Layer 4 of a small transformer language model trained on English Wikipedia (12 layers, counted from 0, width 96). Numbers have three digits each and are written without spaces.
Take only the direct path to the model's output, skipping the later layers: a vector added to the residual stream pushes a token's score in proportion to its dot product with that token's output vector.

Output vectors of the tokens that the questions are about. A number n stands for (n - 500) times 0.0046.
"in": 605443438526525644544600414450502543511613400354469447449383547420541500621533416559500531526566614435538419471416526509492431460525498538485539591562468498572569500582476563477467552700468447462477403478494565591539533497579593512588649512643484610527627438690572537494601476413479498558
"ters": 267513348467622670624472500702487401531598621462308325668464431446489651669555373496536523463532440399352378449378614684386544415298517520635472456517664575479370500480561558368477570454576509560514343430487621382450517225507537381318605550302598715482657718419400644653590447352211581287
" countries": 511508374426687401518481716520397465537520698548443440661512285533395463445546413335534414482530467633422519498598542398692628419480465490481461664411517547623422535523558511386572425356539594410509417584454497620431465566532380573492526455429426482354526617554437635606560465391430436406
" households": 333480301417556385475464626531392470476555512758428371732511370492308595435617340377554532503605392532555648465441478442578576444431542518408493626259479594687518485512569555549682490361697485463550572546432585762302449534336481510372624507392334409472672596421536471684625444444523365316
"unner": 446465418478437442558369466497417625525557675443524518635731657708454464655443321305533428381437615575483477507492616369577479364610500524580492610413265502717481524444524545538456393393599534454578461543554453455478556314293538603371549578614428430404656443551522514540640475500444412488
"ield": 318519493473516297729556697563348491555662364595504382685464571496487554485559450449523592480601498408584370514438485737539721517390344391579596515311637404519452549447523556402513312473557334443556506475441518717448426399567518339449484597427391487424713518615556394564685351401545577405
" name": 521454536479487395531307477564614433579489591438428426450688462497494590483565482471581477425622592614374560494495737523541620467380355451573466561508453552646443546385524495463609460387580536408506440385515743568304600533673537408397563468595450461534455547596491438383525424524444561595
"anguages": 340526424441799356487503483483375371538766463417422443664475244526430500596553500295611365544549500573432465483429630494663505387445385468451509661429596432664466549580515710524526541456512409511603462688403530542237518385403495547645530462444568416462578685643517608594658419551490510454
"|---": 232579158372743399618313813750400422578818600639165378684763330884299544702416265283776328221678522635398573519413705316726641347355380364711558553351489426788301667289736735414629242289958346341723388718380729760052179167189254442390605660419362384395604800413319374468979271448183455361
"oard": 562498337465607523510583643436492392493536513437488460527665555659472576607468441406497315463399562511506535513347458494474502583431509398548475497543390435558329428389496418536630386432692296378569402678419511656490486414272519426349602535549424269515655566652280491558661419478453613533
"\".": 404636393455603473516500541441227551500653486409449506723539447582540534453485564342635575361395453666448559552430590439591518383574436373515471512476576538529571463619538672359462469436651376267477628435430578741544330422404544414409412612357506593687567512243380546478589500516335375439
"hed": 346473316478468494505204700764543518607560538330451599718500668645466706533560427513626583459523514453440442456359633466514417578429418479515400657528494389538521479323531483367463300521553468493517382466428441460507334394439434357355685535310567405599373454588426491534591531356405341407
" include": 359596477458543356493542541596516378475533458526355487656607474592348629470494458367609472424497398478522520544571728525677403492335363439616519440413564493648413602569512556532568494433726363536520401395372580740359478425661390437580564375449438461277567562579519570478539405488485364509
").": 585541507490587553350338672513390382563554514467558434679497209561612418560494469390628627574450394602399666560551587547561693538420500368558451602615427479618520514452551475563507494404789497452481586518520730588596441318465567606467474559350451513609691500425613441476639370531404411394

Output weights of attention head 1. The head adds the sum of these rows, row i times number i of z. A number n stands for (n - 500) times 0.001.
o0: 408370334404326528430420461425502711379218528504434562195611765360678493415451538445332275499363450514191424582543520440445263329511307553484221535497373242620381624512518318616685514419427281601750445202489647219546559529602417477314508272601527641351401310525577575429687393669363584679
o1: 618528638493551460341572637730425552469461358704367347381453403628497582554493381708536582557436483310479650559783443492462441468602488445483806586530578676717541673605538356536395621641648600493745225556409394504411621448457548490431466593456640610696751774362699493596461434397615283455
o2: 414535612531463615299445560557415481536409547541682600473491212405563440429424586433528695563455419465411775689538486552585635471418495587405596433397361501298546572569520471510453489585349633547771509561606433509514557609689394556471546673694580363458587403471427446568606313359443535561
o3: 730322671520595412341554562495394454349679549509416494545457438612468525633638495587409364572432557455661522399658479552431311596573518564586642574568614504588496409829474406452358469527709518451302414476588400645489538451274436474380461524517612499476523652272689550429323516622574423431
o4: 527252537437415579636197391472348425614496531306472612626473690482521613443477533432455292690392606408409558550348695458316363453349445716560439504360373646451625383468531565701174434425275341586397638483667755528609620560458459539473562432592486426407417646238423330494732332476443511358
o5: 585842605598541492406541562725456599426647460767559291414342418503448576578519268535580734466492406493593490615574378672521534519686618351405730538492533596493576699714686444411665587665574842548507388480198364373333435479496571438585494556261304612704673585489685593661421495244428311496
o6: 462428621621531489446423536513437358644447798269559531829479427602384622390549584421453633606659453533595566540397430448610662456502474408550403555444415503437540494446649446467353525526163457677563541637722461454738522469597372604720379560680466505369552442543317499444676588314285473460
o7: 492505712549356596573555532431518545562434774440481392449645427314667460458518581335445392524537615690526555441345536429488610311472673430597495311464660502509559260405285572394314504455444423482598552619656627624716600557438529468429425474703470511310325459489576451535487428401609697470
o8: 562431481572419591703388557535402509513446750390547615504348519473720374505488623494533582511567271452618445479857313467459483687505631383452489548390759509486390422581593454563314513574542503490829404389652497531519461355456588585445393727547440564600314540750531528409607675414707451437
o9: 520384542407558592514614601438490546550561491506483529494540556634277501620482439489669338446506510657468579445527585551452485507429477472848546632583534329540572549356270512355564558565366383436250476471431561588650621524539579501425521513420424524679724532561603521453512473640583551432
o10: 571604436415402366528467513452740590500347507533359221403755597421502555299569407436502407393429431561370541643378447486482552394347590694574434371240431527551480466446456475338475422404528645371562562471527346564371573435585564500462689731793654464463582358381507521387513420339392509445
o11: 566552637501547497647337584569300507576712589223276473557540427376434518403506554508440460557502376385572515519454342500474532489630434542744653611389514531635549320367739491440410485386506392791495402749410438496542564442272478706469514459551531501585613603665365611622463536464541619508
o12: 477666543862679567415725596463348614286568241584656611500370342544552413587576421752521562369367406365676527451676516421578248467496476383173628548685362665551475596613596489549578598439553533583499312453514423423583332441537506509560498440298517614683505472567454564487649501694559407385
o13: 431722519681509516621385759389518624613523543451494593587520457470493478560350438412515505248562542432285384433471483539368283516570531305457453647593812511522461398389484550428236512455457472394241344477492648526597423415357482639642540452448506472598480631552262466501446662351549637628
o14: 585235712321476502273526362430573513696492366414502684648402439630468489611557621405560542440427563547468578386488516584530588379599423631528559629579605504502464548546415477395359511594445296447477517432641535542532541661466612418593442502557436439393450481450497409499326554493492559587
o15: 540431568414371545348589414445688595473454407545558508342471537507573550522564448741518459468578518576572518551640626554389329504442484394407338311731362666598427573539410479564330642601832395440418417265402616582317433488397627368464594493435548432566479597467494588366500564536531300592
o16: 476625470507538483631205558445556538553507534331380484489584664623509528599518651446562353345524397395443384558448597402435199397597327538501377503521517620489471414324651522600468440362364497520361521360588670498549528562443480763584497374543408602508494471598279481489487444496375516454
o17: 540476481360402549337600646522661481446459464467445235558521574262634607458638418614468655334436460437507422503403381455784527509645614510445476481470517482533613389466514351444588616569479385742963599692419414415449159633567677412402553469298542544571535415522576499529651397448452500510
o18: 405632342773547436362652453660413396261567444574790356489632193430254584625483471618514606457369566597511377731603588579576589528445579311319608300447269580376409508578352523594821444344560492509405492399193477550500522385453406473596674453301720538450459302452490348392483507638597384579
o19: 482378385567622581675525482508422433656538539457474589340574356498628444596581581391559547728689426507520587708377498534810555566487385529362624493266602514421530439602585655499399386421476552420358565502581512619661481459462403579545430403532637418449437490548551437519614490550680561449
o20: 364632520440689522503550403338575576364578243558523362486539438533499461479645412614576331448466572498343389496461504547528526522440525598463270437605363676624570781480477606488503543652731696297350390629491551611473426622472588386432486505506433526631522255582551707438512471349520469249
o21: 588521428441351557431488542525591541468264639262369499674589619397501438454517481458445397493569652347484451632229522532384602366544464567757412426366521246431621454327474446423563404379444257478614675566525516458404379578438414418289571481473393496241529371519556522537675321569309577625
o22: 508511631289620381524299493366608650671523561465369229649655460375370587351444432460557485540562393604457610259375608481593522374548479447542470524367511509505478540423457457352462482463403545589067554464546561593515651520545448638539558497743385427542586489503429556467459516195479554443
o23: 437477419534381429562222594473440605648216741279352483492617591429637433456308589342561766562624498562497359535476485405561633480508498484443434487373472449417565512396647480459594483383236427738834513539613600472545530548576341609560362603680466578329436301543441505522697581127289542623
o24: 296550332595713568449469529471572493366503415664530400361690627434549499553472521486233414543280372483333548533658578318554564449508383478411549364498184528519446538594453439498790707200615605373736506424452675494363633484393443428447620420459469606551346236595412589426671374514505485565
o25: 587350639240436465462528441404651552751372653351389448518547466490512479505433530250686430350616680681301460447250690536482669323353508628695387495432487430551591432494333389181445417521499312526385531549671620630411457574502447389369370638695443490412592460492508368394740548380419563481
o26: 481620460563788456467224644482492613627449575494359480690631465465444409388164555541507721624459256531465572786220413429420539515585435375438722672326428503326604358423785550376622432456199570622226515580363479443655510346407431493704612777653535448531540641553311420430615622389585509657
o27: 424658486518390603639570510326515587723297590487608620476570633661531471473598503529418448602429496517387451389440401538376452368334408528637375538341482578581637483308425592278574319406429296318187437470662568558481566558539412550431462430511556607552398354405447587334772399461507419646
o28: 464591413689370336488550636466661535515319708670464461559707519384541533422401450372488506405487407674431538506362336498577746509428587295346489426491459490516587364374657481424606505524420664539457445633410511510474386480408330478528503629510405489405540341580424561558651482398184567550
o29: 620344548412501565626517373490388309520686612344644857375303442593484527650447610435581483538539648590658448574813528432498494571547616467538599404545670414462577396629270611525399611532616484422485535349571608504419482383490517482609371468522603457508212541606621372535501607566725487531
o30: 404446603568504421376466605581653574515449614720505269620456517323511569621452297556565630385610435520481484492269595622515601444456468465511424392503522523508397476517526620361522653574450505522329465681364401595552374360431330510490631591582413495631671593517663532463533509417291531436
o31: 384599535548508498479392458562591440528346641430482286413640453519552567534558475618635580528522525440510459500452653540571510504334537666550333273367369787470515529528487441417477417480349483627597370400468595682553463426538506651346499612469453562630651449446544561468553404225428308444
o32: 410566634539588568624506390356513413631619534338302693489589649713426407489582611386381405740493464551543577653462515596571727543482422509572583462322321528357611484530512538610403435475407478358128660491711484491669607497348466550703430354646426429364429416493381424507587564488437546520
o33: 438301626295526579557419389321548665540425580306585545434439514241669469481554438394465605457660713574468346454351450364481534346410549553406294373611431385527493505469397410263260431412704450544576526513594496526426377389494633328364540608775538375276312505601576513429579503284578679630
o34: 635328518542414550535633289557314532528649164317557733388369389549549430481658576675477653380535636390529448565559562520541313603593442535373576489585392463400607666727434582658334629594735346496694461519620356418399504693559474394541508491456748502588469596468510373437595601574780319355
o35: 458559376584487472374443586594591254419343427471408357482621701405359526637529511571531549395529394417565423619520387416599679377555471597475597410347525428344502572597455492588597453387636581465831502443453316511265497696580384286494617404498428519277397240511563424571538504525382408463
o36: 655682432391517301617393477447507584501632563443424587399547704545486693456442473507538607518569406490571540463830376545288477709531491537590614397501350618441414642590414442535377516503541658543480389452479423441371443472408553416498490524560314385492602643334492558421706606450487463547
o37: 361441492589525496370520571485438500612323412439584548767387346649615508585576530590560653351506594424561512568609545439472467548428628451381377399697422652493574445698441498388548647461504448562512432595543512664577392498478497453623331706320586504583476410503433486439637468377353403494
o38: 357800488736678317589499620341609416406484502521431297511637435605477508617445409561644406281481559274472407553475602455384400306559447375553567591601427466547424498448569384554540578200708449397350357688328402514519378446522499747421638394290553592534780518435254642494452420594548477434
o39: 354432767620479493496552744479610550474313647556493515549603364435544530558476466636471567434532447546573382455563602542411422553352579392499638415496591469583390387466514407429407469416614596651328346470594467570625355419499677631629638502566592452389526553552274507555326585273586417627
o40: 481676496749455528475420643501490528537527459538337409273623519408434330461558432535396403503466323275480492537367269622475388457549496513509633541333697568470509490428727578453595614540427497519635434631155348459447578527513424527500526456431629447486361395464449478450444485431459563662
o41: 622723483376422532542624712522558544375600598616535445387632600461460502501589487468374338524489452604542326339670475561404506645547350408596572376431533513760303540561521348412636349348817772432318266534264443377197557322387608497544607458470303528675498475606617581529507501427751433536
o42: 460491413613563643581516595558480524436594429508471601434509424527552394465532556621591744508550439555632565544636354375505393636576616541356390423572487443439396649461597464481232572480503391555838375581663359660659399322615625573533408430545624403534519541562482594575453692347551450493
o43: 606586505365396472392559512621483381461448475442463484513529521390505511382481525555377536488598605501478484601380573448547480567477587579400450283555382660604547477519391520418449609332621753579524480434402546664383376513327578415490420735401480423474463525547517562455511511452502468650
o44: 579498532495454525505476590500373631468547550419447657442480465566633454669473570371576528507663463447447365675586536580349467533456465390541379725602635325506575450447487624656551387510489209354574487556598567328520501540610449432450437573610414520364326413470477423519527477574603508465
o45: 358430550616499525509585363400656573487368517329597548333523488423717478621374418300526499463372603594357531397438743509449322412424402593507200403627221533445557607361286455610518465450421411520691683392624675614520561405552557583353520479321535529558503311502385645446480280414401563606
o46: 433510390478520551364517574614434490579315357554645668395515386499543482607345508602478434553529632411396462577545473397540557329481489548322574391479535549523422588498597456548430542559429535499893562518516528386504395444409457388634631569382665551557430529396567381637715623481502414417
o47: 508538482637671384622415692507611569535409516415455269679519357518384452678394432324790610365510292524470670564337722426472697236617382411628749795475508439546412365495671420350729327242467569576018494517352530525454456427502442644565510564336420308345665524311423506630276321530467445636
o48: 523698374635525357212572538542441473518324425583496233579413387514542563562442433554588701397487407541597424511482563559644664294620468382367739566468586587365476424406813460485790540420460595681802394575280370512278549651670500334554576587345481429531396528249573560620450548306244330541
o49: 540363606535550470485347527649469267509663468613520683659407388426422683441562578585442662518400583566637476461481686447619593262571557266537727349404577445599498401467501463381560573439538550616368305407752502334315529532441507518583505517572587552698713742510471337540515587388630373560
o50: 395364483119471452567575574465700623408468478563506773466432602520438639491552459451501437531488638481493475395593586493424291714641468393533546515410643641686424623384423621351379479617788847195282429582674516572399355477439560335550531610547560476724497594538535500481680642409667477399
o51: 359485473476448485471441522485339379411504530543520314677388303489467579521521408457497560707514493481435500597476420464552579583543439353400570655440633676552563637553570498487519449706449599462298501733417503417403455405510289403508404596421628563488412372487589507420626642455601545398
o52: 345484557566359447591579569537563450657294526638458489370442385605608520545355451588445598569626342537605472438532526609550403545422556425420400328503580588541462545358663585424480575627529680561367432520515445428482425582562452320633453511571493598567404396484567561445469624215393414634
o53: 392278410449247587594615427647520381440550483422450559458531533676506539483671659472428448611445502569586553473671583348446342508331559491525430546518453427600496783459395494624429502583611431228337405174743596462448633549552558528547512522546603482555464367368400466377613661670623333597
o54: 759297560581257632242652567502470774533586743808423554140372553499613561534440536676286554535454776595504647298492430369543378703538490373513447399613435505714535490486390224494579775664674445379887380687489445354340472646408566342172386587495529487577339452618536504426675505824547546449
o55: 416523507741397515457561613611535693491549587712498451650385456514613709534513401530427727534450559417651538516410557622528614528402511346432542472578571456430483513715496573351509665540437441494403511513419416570546417465417395391480462569538614502644711774458562537565719538354524411502
o56: 463789509758504437526709562550561562322721379781626466442417399333330462567597331659538770316660385491645431494635376634561557671582658407337710334524522421369273557551562627511461678650602645561693311456326356308551331436569623446534571513394410630610606557654618661636473672536712423547
o57: 619297476481286669444601412520736670502475504400545577333532542606610554465594601490460433306621510711494472486635510388424301604493523365592297442608560362631418680446318455637469523476818443302653472283594596488300691554519682496441583396614493501434408563642555471437616593749807287569
o58: 551557518606503567350760565474469588354562586549586421326636495452296603615601242446509590176523576519360439503571205382501547437396471567466648607398510509600608515387245492518576248374475363531638255694318420459659357428431451480329513414376423623453394326615462474558408537601568517428
o59: 436414717752473674427791622440521596569535369573519513620227545468564440498500366477534799519400482429540567461630341502504581574514634421547536552454543524400473404558553374440373718618292371464560509493692571576817485545650559527566568493408533637496523488554357415582345557190425471460
o60: 554685503516489415485454661546479665378604480639463735458672713458451500604408562467389600361569278398512398520634544525317413583433497612481610434729622394492444555545421452399518567309597479478468226383315500430416349458353659465480555513288365454388510506684383536465550475488526375567
o61: 437513584537581438587424478431501479664526485462300373674484513646371442518521480465656359508408384535512498604386363509556653358454489443662553611410434434383632195366577512427484431530394319509190617555490530476646594518618538552498503478511544473399723493286485415378393499547415490485
o62: 242505570563541546407729413622410301411389435606655505545473406434361208432725608701474492369491580384488428565560505365512448504502553367514310396348379568368495477496460527559622505600562501543590428421523246458702479639722683500534469504450576458585374269631515626300539612572697501595
o63: 528526544584421391660364650574772688387407468601425467573452541442547530392498566512477519393452336592592559426565422513507603515418464505572662472611589479462428477529506518468412492409595573417578566548297387613442576529408556329570639556427361347309588362484564632472179369363398631536

Each question shows a token from some text and the vector z that the head gathered there. A number n stands for (n - 500) times 0.0067.

" from": 520437514556448544450456417489563404472542605501472416554446500470571456534598454505509532492407463627458506411461513523544464484497444570498636542519488500497554495441386521441502476587504467
Pushed up most: " name"

" at": 547410534463573477495464461525525493350515529452535507523599513572554554520628493530481472530495587588510551416399464501511413509431447595489547460472505510503556500405393547494509424579469424
Pushed up most: " name"

" up": 476502357464682609501542532429442367799510397632551522483373477448419439606568446470467618537595503295344403446692486591484637361553444437658525511514529445618421528635403371433599747402412411
Pushed up most: "ters"

"ag": 474520491506400638419426476476571446513452482484488559518547534456575536572528424476456505550486445533513535463385474494450523512464433512379603556532514485471546478479540571492528472552459509
Pushed up most: " households"

".": 440463531474468621522462575385526512481648478462434455399573580423536583537491600567482443578472628618558485537513530591378484513412487454473584473464564622593457427599480350436688524490435564
Pushed up most: "ield"

"ram": 520341424506353195427322545618410758521653385525819647596720465525446420391574613834443535429406597455497412435703584576396570642542343437343625223424614353312386530594442605499494598575445604
Pushed up most: "oard"

" December": 494529418476564574475557480429589378476510397516434457410459584404498503534422388418488460564472488454487443537336451523357523497475492506383527536526602509583596398551569511460540523485505492
Which of these tokens does it push down most? "oard"

" career": 546432339433553551486654492490404476568388504581482564554353554456511428571468392464576640463474511467480489438524365517547616489555399399632244490609608503556581672496575583454402536421618371
Which of these tokens does it push down most? "|---"

",": 527558464477536586506505469429574435481535430514468513416475534452519539533445437478495398601516477514522497545370499552382500528476472523418532543517567510578571460578577502478580513470456504
Pushed up most: "ters"

" work": 644373549525488467370571377522497312395457608573408372557455464584524419639738504585560584468411588636430547388442432464522501274483455531591551473625524517588570591466313537387497454631512470
Pushed up most: " name"

" on": 468541441465465571520572519477520426506546525544506471484422550456533487449541450497531490510598442506366517488532500534563537484527491491528503555472518485586519450494529501503498506502602452
Pushed up most: "ters"

"====": 460456356433531533576386464473471468465520484594586630464532661448501520393449463504472491490467473496454479474540382584448485581507409442504484513425606509534455470452540580425522529551439497
Which three tokens does it push up most, strongest first? "hed", "in", "ters"

"ry": 533388448614433516403438412564489464342610621500479312532481543488603452469671490619498606484420512735417499376498468544633568484471421583545590527523542558552564528382256499397440404609489390
Pushed up most: " name"

" Er": 494506501509491554488468521462511529479480490532469489501526576464491494492424533514537477473532563509499496523494493506520533514492472444477496490478474545488493465501551475515502496501464537
Which of these tokens does it push down most? " name"

"'s": 557389499574471529420461420548537459454571575539509365576437482501558441535620477549517574475407482624435478386468509526585517458519432567511617539529451489499537534454313501425472514573475450
Which of these tokens does it push down most? "ield"

"T": 524418464481560546463391507546445638484608569578578565466598630510474477448453608535477433479514612483523505457480598603535503489481518442518532440429509552460531492468575567484462528567395443
Which of these tokens does it push down most? " name"

" with": 533530476483492556491461503474495519457567568529520475503517560479495464486432480485476473498494533527442511467466496510594517538505465490532513521474477544520482437435502452502535511509485549
Pushed up most: "ters"

" go": 542527480415453642500531402485517328578471486618469515580372546485451449598463452458536461468461509429374490439531422497455530416569476518524518518487482422599531502549535494371552571507576479
Which two tokens does it push up most, strongest first? " include", " households"

" which": 518567554462355584449445464513537447444494512571448522525525570525475472520561537509486382514487520524473545454462541524477504474502503519497544469495543484540553478511540573401531515609539574
Pushed up most: " include"

" High": 465375476554568597462477446513530404542510627491502459557541510436556428527459446421482573571410503523497497431414497539524439496485467514437641505498514537553563468432520508499490488541485410
Which three tokens does it push up most, strongest first? "anguages", " include", "\"."

"ad": 538496473541514488444477443507514543492538464537559468466479532527482482549450447548506468492502515504569539545452544496522547495445481517467524527451434400463460498493468532533521541453452526
Pushed up most: "oard"